Layer 6 of a small transformer language model trained on English Wikipedia (16 layers, counted from 0, width 64).
A neuron's activation on a vector x is GELU(weights . x + bias), where the dot is the dot product.

Input weights of the MLP neurons that the questions are about. A number n stands for (n - 500) times 0.00089.
n2 (bias -0.034): 523,795,504,369,485,444,257,579,256,591,306,755,278,759,507,604,365,641,651,662,724,591,391,301,776,415,512,718,365,355,648,395,669,384,670,532,324,714,513,437,354,505,654,253,448,598,520,490,624,598,348,334,421,534,751,334,257,508,314,329,559,366,720,607
n12 (bias -0.017): 516,503,409,507,559,282,371,572,558,461,363,403,539,513,511,299,631,327,717,299,521,463,555,456,678,580,382,628,457,436,313,569,589,668,517,571,341,306,552,435,704,543,378,446,459,503,642,505,672,581,588,575,150,506,600,494,642,160,669,599,605,470,543,658
n17 (bias -0.048): 328,541,374,551,566,335,617,166,560,473,415,629,359,611,433,567,574,624,351,665,556,412,261,439,381,592,710,620,285,302,572,455,512,629,264,473,378,374,421,524,691,697,413,743,548,473,307,916,411,571,539,630,430,194,578,657,496,529,470,473,470,491,590,588
n20 (bias -0.033): 505,739,525,511,428,205,159,643,566,298,550,446,384,660,517,520,556,736,270,590,569,260,437,701,342,378,408,557,213,436,564,570,511,329,516,419,427,524,261,435,351,238,334,465,664,514,429,891,340,511,527,972,550,285,572,506,472,706,736,642,682,368,435,603
n42 (bias -0.009): 430,336,346,522,335,430,576,491,433,616,306,401,389,505,651,631,716,275,555,385,604,490,489,593,552,416,359,707,465,522,287,389,529,267,361,536,355,626,318,532,804,429,654,607,493,440,524,630,496,541,480,478,663,576,609,532,415,513,591,560,397,600,678,695
n53 (bias -0.008): 499,285,677,362,461,746,677,806,534,417,722,280,616,371,283,771,419,245,601,292,491,510,127,181,482,521,507,392,609,398,499,327,462,360,450,737,546,468,457,680,792,352,445,734,424,494,547,765,414,572,385,541,380,360,513,529,599,455,609,485,446,780,578,358
n64 (bias -0.031): 633,503,238,658,321,504,485,475,350,546,480,81,506,434,352,281,584,656,414,405,623,593,612,663,472,190,473,648,562,436,495,431,723,388,472,571,483,413,493,731,476,493,520,655,583,359,331,462,465,364,614,475,449,350,532,555,639,859,609,476,490,528,416,748
n78 (bias -0.006): 793,502,439,534,418,660,536,420,608,625,601,346,615,533,401,382,428,556,350,602,402,455,497,514,371,359,413,244,408,504,611,438,566,730,496,765,464,354,680,539,467,624,536,748,402,624,470,614,400,298,659,420,574,473,303,459,551,738,256,583,420,378,528,426
n84 (bias -0.015): 438,536,475,444,467,508,499,393,501,443,489,340,507,503,557,474,505,499,551,577,394,478,601,340,365,460,377,503,353,436,474,417,504,468,467,479,591,563,558,457,590,335,358,427,532,433,569,506,396,639,398,599,535,682,393,670,593,472,597,539,482,541,619,606
n103 (bias -0.023): 455,475,539,320,421,390,563,259,691,779,443,332,484,545,372,306,443,537,613,565,519,539,481,401,396,530,496,409,460,631,371,254,512,533,533,471,478,625,438,466,515,381,388,573,543,509,488,467,494,485,645,509,471,577,501,440,454,480,422,669,614,451,829,492
n128 (bias -0.024): 525,761,581,355,538,526,446,553,588,456,616,531,695,636,287,460,260,445,465,444,420,378,422,403,612,613,369,136,523,662,442,343,437,615,600,353,532,327,484,479,532,330,511,365,504,388,539,361,799,749,480,787,413,501,582,637,223,712,341,556,539,503,446,498
n136 (bias -0.022): 485,529,327,372,571,587,416,568,406,552,764,727,419,328,665,550,315,481,416,448,616,493,537,665,438,471,442,384,205,560,487,487,416,574,484,544,415,518,636,154,329,308,500,535,425,449,547,598,711,477,534,667,526,434,336,445,503,499,582,492,577,525,537,336
n139 (bias -0.019): 584,525,752,625,491,401,399,292,489,449,669,699,543,513,402,559,366,620,309,144,433,161,480,326,679,498,448,470,435,536,574,384,581,862,558,591,413,618,347,561,741,385,597,551,588,441,536,497,485,321,407,528,349,501,806,485,574,360,589,498,314,637,547,610
n140 (bias -0.025): 290,280,445,721,453,500,586,594,413,494,551,653,580,610,205,488,539,590,653,617,687,441,363,485,604,518,329,650,155,596,670,451,248,456,455,359,440,569,476,395,452,540,651,343,628,644,441,545,342,713,480,502,624,341,543,439,608,318,408,637,552,526,202,722
n153 (bias -0.025): 475,636,469,569,683,396,697,427,303,661,607,470,566,324,630,473,502,222,846,103,683,413,348,546,672,487,598,565,382,526,330,368,595,368,394,458,162,520,634,707,494,387,633,463,521,679,466,615,523,723,617,479,520,386,304,163,435,607,156,388,429,686,889,365
n158 (bias -0.016): 503,730,371,526,507,428,553,565,475,395,698,656,505,675,390,362,489,605,508,553,382,401,237,422,725,560,443,604,490,509,149,252,509,731,185,385,326,747,617,548,657,455,554,660,379,302,679,636,472,588,391,763,542,572,383,526,264,732,380,491,374,365,935,304
n159 (bias -0.031): 522,547,701,509,364,506,436,689,461,500,528,569,569,463,654,307,551,552,619,533,487,500,629,568,484,522,449,507,411,746,148,377,522,681,511,500,332,599,512,557,537,161,741,421,762,369,375,681,357,344,477,189,378,460,572,362,478,573,211,667,588,336,592,417
n160 (bias -0.019): 374,432,250,538,500,445,636,242,568,636,382,504,183,483,468,645,562,656,432,548,790,451,448,510,585,353,530,602,271,624,348,486,623,535,590,567,469,490,520,676,373,506,459,438,384,715,361,685,276,416,479,521,466,390,507,460,444,835,357,368,697,556,521,285
n169 (bias -0.015): 663,540,316,709,506,460,575,551,376,627,470,463,534,374,433,367,490,537,426,670,504,389,627,522,695,237,460,475,527,464,323,621,555,360,476,477,402,561,750,317,406,493,376,495,477,467,673,453,558,484,457,579,330,366,570,557,405,503,543,398,535,538,683,600
n175 (bias -0.023): 620,519,497,202,486,610,497,351,682,725,650,473,303,442,284,373,455,312,400,275,759,410,529,429,772,537,147,687,593,518,439,432,408,176,242,699,645,564,607,623,701,728,416,317,311,410,631,551,574,433,416,543,574,464,502,717,226,625,551,709,268,636,424,685
n187 (bias -0.018): 238,668,622,545,589,444,388,571,570,139,486,582,458,807,588,587,433,661,323,657,312,513,299,398,456,400,553,556,591,309,421,359,403,738,636,411,229,287,409,363,473,617,567,736,395,503,632,647,742,502,317,407,750,605,364,413,478,597,487,654,572,484,282,419
n192 (bias -0.043): 468,531,469,438,678,643,713,428,24,692,559,435,119,635,415,357,360,412,763,623,419,519,686,458,596,539,628,588,405,494,293,632,511,677,254,555,728,534,506,379,301,302,763,455,631,495,508,406,255,793,434,686,400,609,529,438,289,506,526,749,171,789,462,292
n205 (bias -0.027): 436,600,635,374,529,386,376,588,646,465,559,496,681,463,311,598,384,464,641,379,318,734,403,267,552,810,432,471,499,511,355,433,387,637,334,454,277,451,611,213,718,650,459,451,444,524,511,594,641,716,522,556,531,513,521,472,507,294,604,607,445,488,481,747
n206 (bias -0.027): 650,519,347,571,424,541,540,474,280,511,459,566,483,707,318,669,340,701,221,532,372,575,457,226,623,514,301,610,727,307,421,459,450,430,487,546,439,662,458,391,558,520,601,667,393,240,414,456,680,464,502,362,582,476,544,549,494,751,332,370,321,380,665,710
n210 (bias -0.043): 629,464,655,756,339,298,331,585,417,246,460,584,567,256,439,483,586,465,461,293,536,460,490,582,347,399,367,590,531,386,403,575,577,739,486,474,695,337,356,562,494,361,605,466,753,703,399,529,486,537,563,574,450,546,577,495,610,633,549,475,449,404,463,551
n214 (bias -0.023): 726,330,456,671,306,469,403,545,441,627,294,406,443,445,420,684,521,548,548,631,345,446,566,474,514,393,567,770,378,234,387,369,634,400,543,437,545,498,430,368,547,672,778,440,605,663,517,409,269,502,322,424,560,281,787,521,403,478,645,507,243,533,445,565
n221 (bias -0.038): 619,570,363,631,726,166,294,695,311,583,620,449,358,555,289,346,630,576,665,887,425,358,453,409,519,123,756,555,656,604,517,600,568,567,360,521,318,543,450,423,535,279,433,557,616,377,410,659,582,471,359,294,505,425,473,285,275,466,473,600,733,512,578,599
n226 (bias -0.028): 425,562,464,568,494,606,370,580,298,423,464,653,555,551,428,575,499,568,458,423,338,570,401,668,347,590,457,491,527,696,320,413,402,656,811,319,346,621,475,574,338,293,475,482,500,572,587,483,609,379,758,520,337,483,655,617,412,609,400,262,514,301,505,768
n227 (bias -0.028): 245,379,619,378,451,695,467,536,582,491,551,430,516,830,377,528,610,508,391,568,644,374,417,438,430,495,690,403,458,423,285,348,303,618,582,568,381,580,588,139,610,454,537,521,417,603,390,545,453,620,624,374,495,298,795,724,329,575,317,906,388,358,481,534
n234 (bias -0.003): 303,489,293,481,785,454,491,432,519,549,475,496,559,407,278,512,305,517,589,446,378,349,538,402,565,561,406,420,399,397,647,691,471,307,378,528,785,544,517,362,600,495,585,587,713,412,459,455,479,713,473,581,760,496,431,508,461,488,580,668,246,503,518,383
n249 (bias -0.021): 577,371,480,491,328,670,315,222,531,637,413,498,581,440,608,519,512,502,705,293,528,435,528,482,499,534,577,489,342,560,580,307,679,649,546,555,400,473,387,530,672,667,667,687,544,558,505,602,658,407,572,563,399,686,444,651,281,813,347,312,254,220,471,574
n255 (bias -0.019): 441,550,654,237,781,379,464,508,475,450,408,529,557,565,685,612,306,638,436,400,384,689,520,229,569,566,395,369,316,582,375,298,558,577,461,597,383,382,619,535,488,279,578,537,463,622,525,839,446,351,555,484,449,398,584,471,399,391,652,520,642,710,652,310

Each question shows a token from some text and the vector x that enters the MLP there. A number n stands for (n - 500) times 0.0078.

"Wh": 520,521,575,503,719,433,684,449,464,460,306,228,643,370,674,601,715,665,408,470,782,254,386,653,510,504,537,468,722,629,647,515,268,459,453,282,430,517,452,406,569,537,587,266,649,402,722,323,633,504,463,355,567,584,443,526,509,569,659,265,401,409,655,193
The most active neuron and its activation: n153, at about 0.85

" b": 485,492,486,596,794,562,650,372,546,446,356,210,672,570,573,574,778,368,538,592,616,257,739,670,575,485,442,565,614,684,580,318,384,657,478,435,381,619,457,375,601,523,409,415,431,442,429,418,473,518,445,489,595,684,552,557,651,295,623,143,357,172,466,297
Which neuron lights up most? n12

"re": 568,624,625,698,762,617,656,387,557,424,352,325,628,360,567,540,698,533,295,420,563,468,493,558,477,491,502,553,507,496,668,288,326,487,443,538,470,606,504,452,461,645,350,213,577,214,467,481,332,305,691,280,662,587,495,596,813,514,617,206,540,523,680,269
Which neuron lights up most? n64

" opened": 685,612,488,380,615,661,581,401,612,392,452,113,534,385,504,581,667,579,428,597,553,496,789,597,651,549,506,408,538,522,568,481,261,767,353,370,587,574,385,487,534,544,545,159,651,354,610,283,426,511,510,359,640,709,545,613,580,408,590,377,328,340,460,252
The most active neuron and its activation: n192, at about 0.79

"th": 471,672,563,507,613,460,430,478,503,381,301,369,554,618,543,728,681,617,559,519,687,409,592,581,453,410,682,470,543,592,654,438,236,541,492,505,374,480,479,560,585,720,225,123,447,470,534,488,308,443,348,309,405,804,696,556,761,443,500,237,504,367,636,350
Which neuron lights up most? n2

"==\n\n": 580,553,719,503,668,520,511,491,556,503,323,297,772,548,578,547,748,494,396,615,633,464,757,474,589,484,405,536,607,520,624,434,137,503,577,452,569,536,327,443,541,664,461,83,683,333,553,405,447,489,447,597,578,497,471,443,629,600,397,173,407,322,600,266
Which two neurons fire most, strongest first? n128, n84

"per": 504,681,421,407,582,477,621,474,335,634,311,385,641,528,685,734,674,607,428,540,691,554,347,549,514,332,610,483,564,458,758,338,304,728,332,488,527,625,472,453,498,619,123,281,609,312,501,619,462,470,438,308,500,573,402,584,723,594,662,271,493,453,514,226
Which three neurons fire most, strongest first? n17, n160, n84

"o": 608,719,631,408,690,597,611,309,588,559,398,364,628,309,545,578,656,673,358,556,586,487,478,529,357,617,489,538,462,526,715,413,370,559,577,584,482,609,413,479,419,694,320,220,416,284,616,377,342,584,576,256,526,710,456,570,798,422,575,334,486,201,556,202
Which two neurons fire most, strongest first? n84, n78

" the": 500,673,408,551,588,605,551,598,597,570,330,269,640,559,463,668,774,644,431,481,713,305,690,723,444,376,564,499,534,659,530,496,201,674,443,576,548,538,427,500,466,606,308,287,605,187,651,466,406,474,423,372,455,523,444,497,675,517,554,424,439,372,495,61
The most active neuron and its activation: n160, at about 0.6

"r": 636,559,594,536,820,546,512,463,548,641,244,353,633,373,726,808,675,437,254,605,638,450,427,454,522,539,548,590,509,499,749,362,331,620,490,434,463,463,280,560,464,582,223,409,559,267,528,372,546,459,481,271,510,669,534,552,686,403,583,270,501,459,593,206
Which neuron lights up most? n139

" was": 616,700,601,590,717,739,459,407,666,345,481,156,626,621,417,548,688,446,480,560,552,391,608,547,608,456,412,439,642,491,537,492,303,570,607,392,661,529,339,389,560,556,434,195,552,337,574,391,421,578,469,515,679,461,486,540,664,522,690,196,484,211,584,159
Which neuron lights up most? n128

"h": 558,498,621,518,787,620,656,506,472,664,329,223,633,486,484,682,682,576,570,518,664,374,396,534,469,506,428,467,517,538,616,564,207,639,487,461,624,506,519,677,453,579,326,297,447,370,494,381,296,491,575,179,467,779,557,466,790,486,443,251,407,289,587,353
Which neuron lights up most? n78

" of": 591,617,659,543,635,641,435,522,536,442,285,175,565,458,568,669,801,570,507,561,547,518,509,683,525,497,464,479,663,519,562,498,239,576,420,507,614,677,432,516,517,675,539,57,562,281,448,484,389,365,562,255,373,468,523,635,702,452,624,412,258,419,549,293
Which neuron lights up most? n214

"iana": 674,548,572,335,713,529,656,482,575,523,294,308,630,352,642,542,638,717,648,611,620,633,528,588,384,592,488,408,562,655,586,444,221,388,691,630,521,488,394,402,545,574,384,298,455,261,611,420,488,500,525,176,470,669,524,485,726,375,585,323,301,305,583,231
Which three neurons fire most, strongest first? n103, n84, n159

"on": 522,650,690,407,563,586,598,396,370,401,322,429,535,550,751,599,717,445,449,560,645,511,384,465,513,446,525,382,594,473,738,335,261,502,421,564,495,585,334,384,482,756,389,273,380,230,608,503,453,560,682,299,551,655,541,589,724,492,738,239,527,366,735,208
Which neuron lights up most? n2

"D": 517,644,713,414,787,358,553,373,548,537,231,280,593,367,549,629,590,720,546,566,767,558,368,630,405,535,510,582,598,784,573,374,284,576,480,327,538,598,306,398,506,664,498,332,458,353,441,301,543,510,372,431,544,728,480,497,650,502,681,334,374,274,543,291
Which neuron lights up most? n103

" American": 526,694,563,499,607,661,532,479,543,524,182,343,716,470,385,629,761,658,651,548,696,507,655,745,318,318,498,424,506,487,597,398,304,663,528,536,463,517,436,255,506,660,417,196,491,239,554,455,538,566,436,246,553,594,595,424,574,414,732,282,421,358,613,358
Which neuron lights up most? n2

"ual": 555,679,507,534,582,662,559,467,487,541,260,398,554,427,516,602,783,751,414,646,728,507,596,567,320,426,573,530,640,596,712,552,334,619,266,600,552,559,435,280,398,527,319,202,511,149,450,612,453,532,468,243,502,579,519,540,635,548,590,412,212,356,611,339
Which two neurons fire most, strongest first? n206, n221

"s": 458,700,618,427,710,524,587,441,544,573,255,172,514,374,570,563,635,616,281,542,630,439,545,498,475,516,493,503,656,676,689,338,418,613,622,556,532,666,388,477,401,763,321,333,579,246,525,534,409,439,669,328,729,648,462,662,470,423,451,334,263,297,651,254
Which three neurons fire most, strongest first? n103, n78, n249

"or": 703,659,554,481,493,508,783,530,590,438,328,263,647,380,775,685,643,494,223,446,792,428,373,469,602,399,474,525,486,457,577,353,526,678,403,524,513,591,495,476,512,590,383,390,568,132,488,563,327,410,560,292,491,433,595,591,723,425,603,296,511,568,643,178
The most active neuron and its activation: n53, at about 1.4

" Th": 467,522,546,623,745,457,540,399,558,530,323,198,635,503,589,605,783,569,423,503,748,218,565,579,511,477,583,459,730,560,452,626,204,513,498,318,473,440,438,503,596,646,462,284,507,470,734,226,430,563,449,404,495,665,653,537,586,497,545,256,331,332,718,277
Which neuron lights up most? n169

" Aust": 550,622,447,516,698,555,561,435,541,466,230,388,590,339,462,699,772,663,509,537,741,419,527,776,231,371,621,399,493,638,583,414,244,583,572,417,480,489,521,294,630,599,374,362,468,431,615,240,501,724,392,364,614,546,576,552,670,405,492,303,353,421,740,235
Which neuron lights up most? n227

"E": 510,568,673,609,684,385,638,393,657,590,226,362,793,411,565,522,748,629,560,471,789,365,417,485,457,391,576,476,660,531,641,460,237,518,589,335,503,480,349,311,556,574,562,223,519,217,557,254,607,484,379,486,454,647,461,545,696,484,703,264,459,480,549,346
The most active neuron and its activation: n12, at about 0.32

"wa": 517,575,509,459,547,585,637,536,476,504,411,368,608,364,535,742,641,673,374,727,686,462,558,628,558,561,453,514,341,568,717,306,282,560,599,421,515,430,538,443,404,602,358,337,521,221,627,416,425,595,515,189,574,619,501,575,793,202,651,354,555,226,572,210
Which neuron lights up most? n140

" sm": 487,511,465,512,749,673,621,504,480,451,514,308,716,591,584,660,804,475,574,613,666,287,602,748,479,458,402,636,466,559,604,350,314,382,365,488,366,577,587,540,484,521,422,239,510,295,618,222,521,622,513,310,563,539,388,476,566,518,695,208,469,217,691,291
Which neuron lights up most? n153

"190": 793,733,409,465,592,443,556,434,677,467,331,315,660,486,543,568,701,477,366,597,691,528,454,654,368,466,579,296,611,579,645,392,277,595,385,246,641,462,324,529,518,539,498,157,696,374,624,382,505,465,508,292,475,620,576,584,659,526,652,342,383,607,548,194
Which two neurons fire most, strongest first? n128, n210

" had": 618,710,610,466,665,679,506,456,649,370,488,239,527,434,429,652,672,566,497,575,617,362,694,577,534,548,380,568,583,534,561,555,318,601,541,439,650,465,433,381,555,581,390,167,668,326,497,421,510,589,445,324,607,532,397,662,614,532,601,344,407,161,544,27
Which neuron lights up most? n234

"te": 539,628,558,548,584,516,531,417,589,560,253,364,668,378,529,522,642,655,549,616,670,491,422,567,418,523,496,327,691,633,684,394,316,664,616,598,565,581,385,467,489,404,318,245,618,354,508,369,374,527,643,251,482,670,404,484,958,471,524,200,449,325,503,286
Which neuron lights up most? n103

"hel": 739,464,438,347,730,461,806,389,379,337,233,371,685,403,769,612,660,595,407,423,655,494,437,564,471,533,570,428,644,553,610,462,347,551,537,576,518,530,252,442,643,427,388,357,449,254,562,437,526,529,400,262,555,738,556,594,802,577,522,252,418,477,537,321
Which three neurons fire most, strongest first? n206, n42, n84

" his": 486,669,475,549,606,609,627,485,693,562,318,311,523,568,531,699,741,623,441,607,564,373,704,792,515,397,449,564,541,528,684,527,242,651,449,638,591,501,511,514,507,391,339,215,495,250,582,347,421,475,522,313,542,436,445,479,597,556,607,323,337,279,655,95
Which neuron lights up most? n160

" D": 613,515,675,419,787,451,513,473,449,604,283,286,597,397,455,650,643,559,581,555,668,476,497,640,359,557,488,554,617,755,494,438,278,632,485,373,577,633,331,317,596,715,364,374,328,314,589,209,356,541,437,338,395,712,499,585,746,559,645,324,446,290,631,342
The most active neuron and its activation: n103, at about 0.59

"n": 532,663,544,473,633,675,476,452,467,560,418,453,540,584,620,580,509,432,391,596,827,473,299,552,518,535,522,552,625,510,653,365,156,583,470,316,278,628,330,429,430,647,329,234,660,231,526,498,481,618,553,335,597,745,475,648,710,535,693,425,442,294,495,215
Which neuron lights up most? n187

" des": 640,627,609,346,646,493,495,487,503,393,405,272,650,413,663,651,699,765,460,616,483,417,530,732,376,571,508,514,586,646,726,468,407,525,569,493,599,627,508,391,481,395,441,356,492,184,459,400,536,541,599,297,354,572,447,627,809,505,547,241,353,198,390,221
Which neuron lights up most? n226

" record": 644,441,609,351,660,521,532,366,432,423,296,166,526,437,509,596,611,600,519,529,548,465,798,656,453,324,730,600,619,688,664,386,301,648,361,590,505,623,409,488,476,622,450,199,491,247,475,585,365,544,529,325,560,776,543,519,642,369,526,360,383,302,713,424
The most active neuron and its activation: n84, at about 0.69

" to": 637,747,603,597,628,645,594,451,384,497,323,97,579,411,568,603,751,593,372,527,603,387,615,740,559,580,479,476,617,628,561,527,258,431,460,486,526,631,477,517,551,456,357,223,567,206,511,505,377,524,636,408,474,592,480,663,512,460,666,380,489,270,377,170
Which neuron lights up most? n64

"od": 478,691,610,524,629,638,686,469,329,571,339,292,446,439,694,598,622,587,347,577,791,492,372,460,488,503,502,455,589,477,679,502,343,550,347,496,497,573,322,314,513,657,300,244,573,165,562,437,438,453,458,260,658,804,639,668,606,530,556,383,355,427,704,333
The most active neuron and its activation: n206, at about 1

"ed": 514,670,500,492,679,703,700,436,498,509,381,122,456,418,518,574,708,632,330,624,583,607,574,586,558,460,413,300,600,662,603,513,400,734,271,578,427,741,468,405,484,604,336,173,549,362,520,436,428,507,621,333,530,614,529,588,693,361,500,385,393,348,550,204
Which two neurons fire most, strongest first? n78, n84

" t": 657,484,526,460,783,529,484,442,492,591,432,166,698,617,693,729,672,421,526,478,567,292,497,621,378,437,561,687,551,771,520,443,326,458,367,311,463,499,501,495,457,726,324,313,603,350,556,423,434,519,529,416,530,693,582,606,569,466,662,202,387,186,548,318
Which neuron lights up most? n249

" an": 587,691,488,589,635,679,562,612,542,532,344,236,622,546,480,625,823,516,610,493,639,200,579,549,388,326,407,478,557,640,711,442,412,794,487,585,434,585,403,318,405,584,379,244,677,277,549,380,498,501,415,386,425,430,479,457,639,508,735,282,545,421,459,212
The most active neuron and its activation: n221, at about 0.73

"ar": 600,640,541,304,831,533,658,512,582,576,301,432,693,449,772,700,596,589,361,534,672,409,444,606,517,458,521,446,569,450,571,389,277,578,465,557,502,412,474,485,634,531,310,379,392,153,569,411,386,368,530,281,580,635,686,475,762,403,471,212,488,513,615,216
Which three neurons fire most, strongest first? n255, n53, n139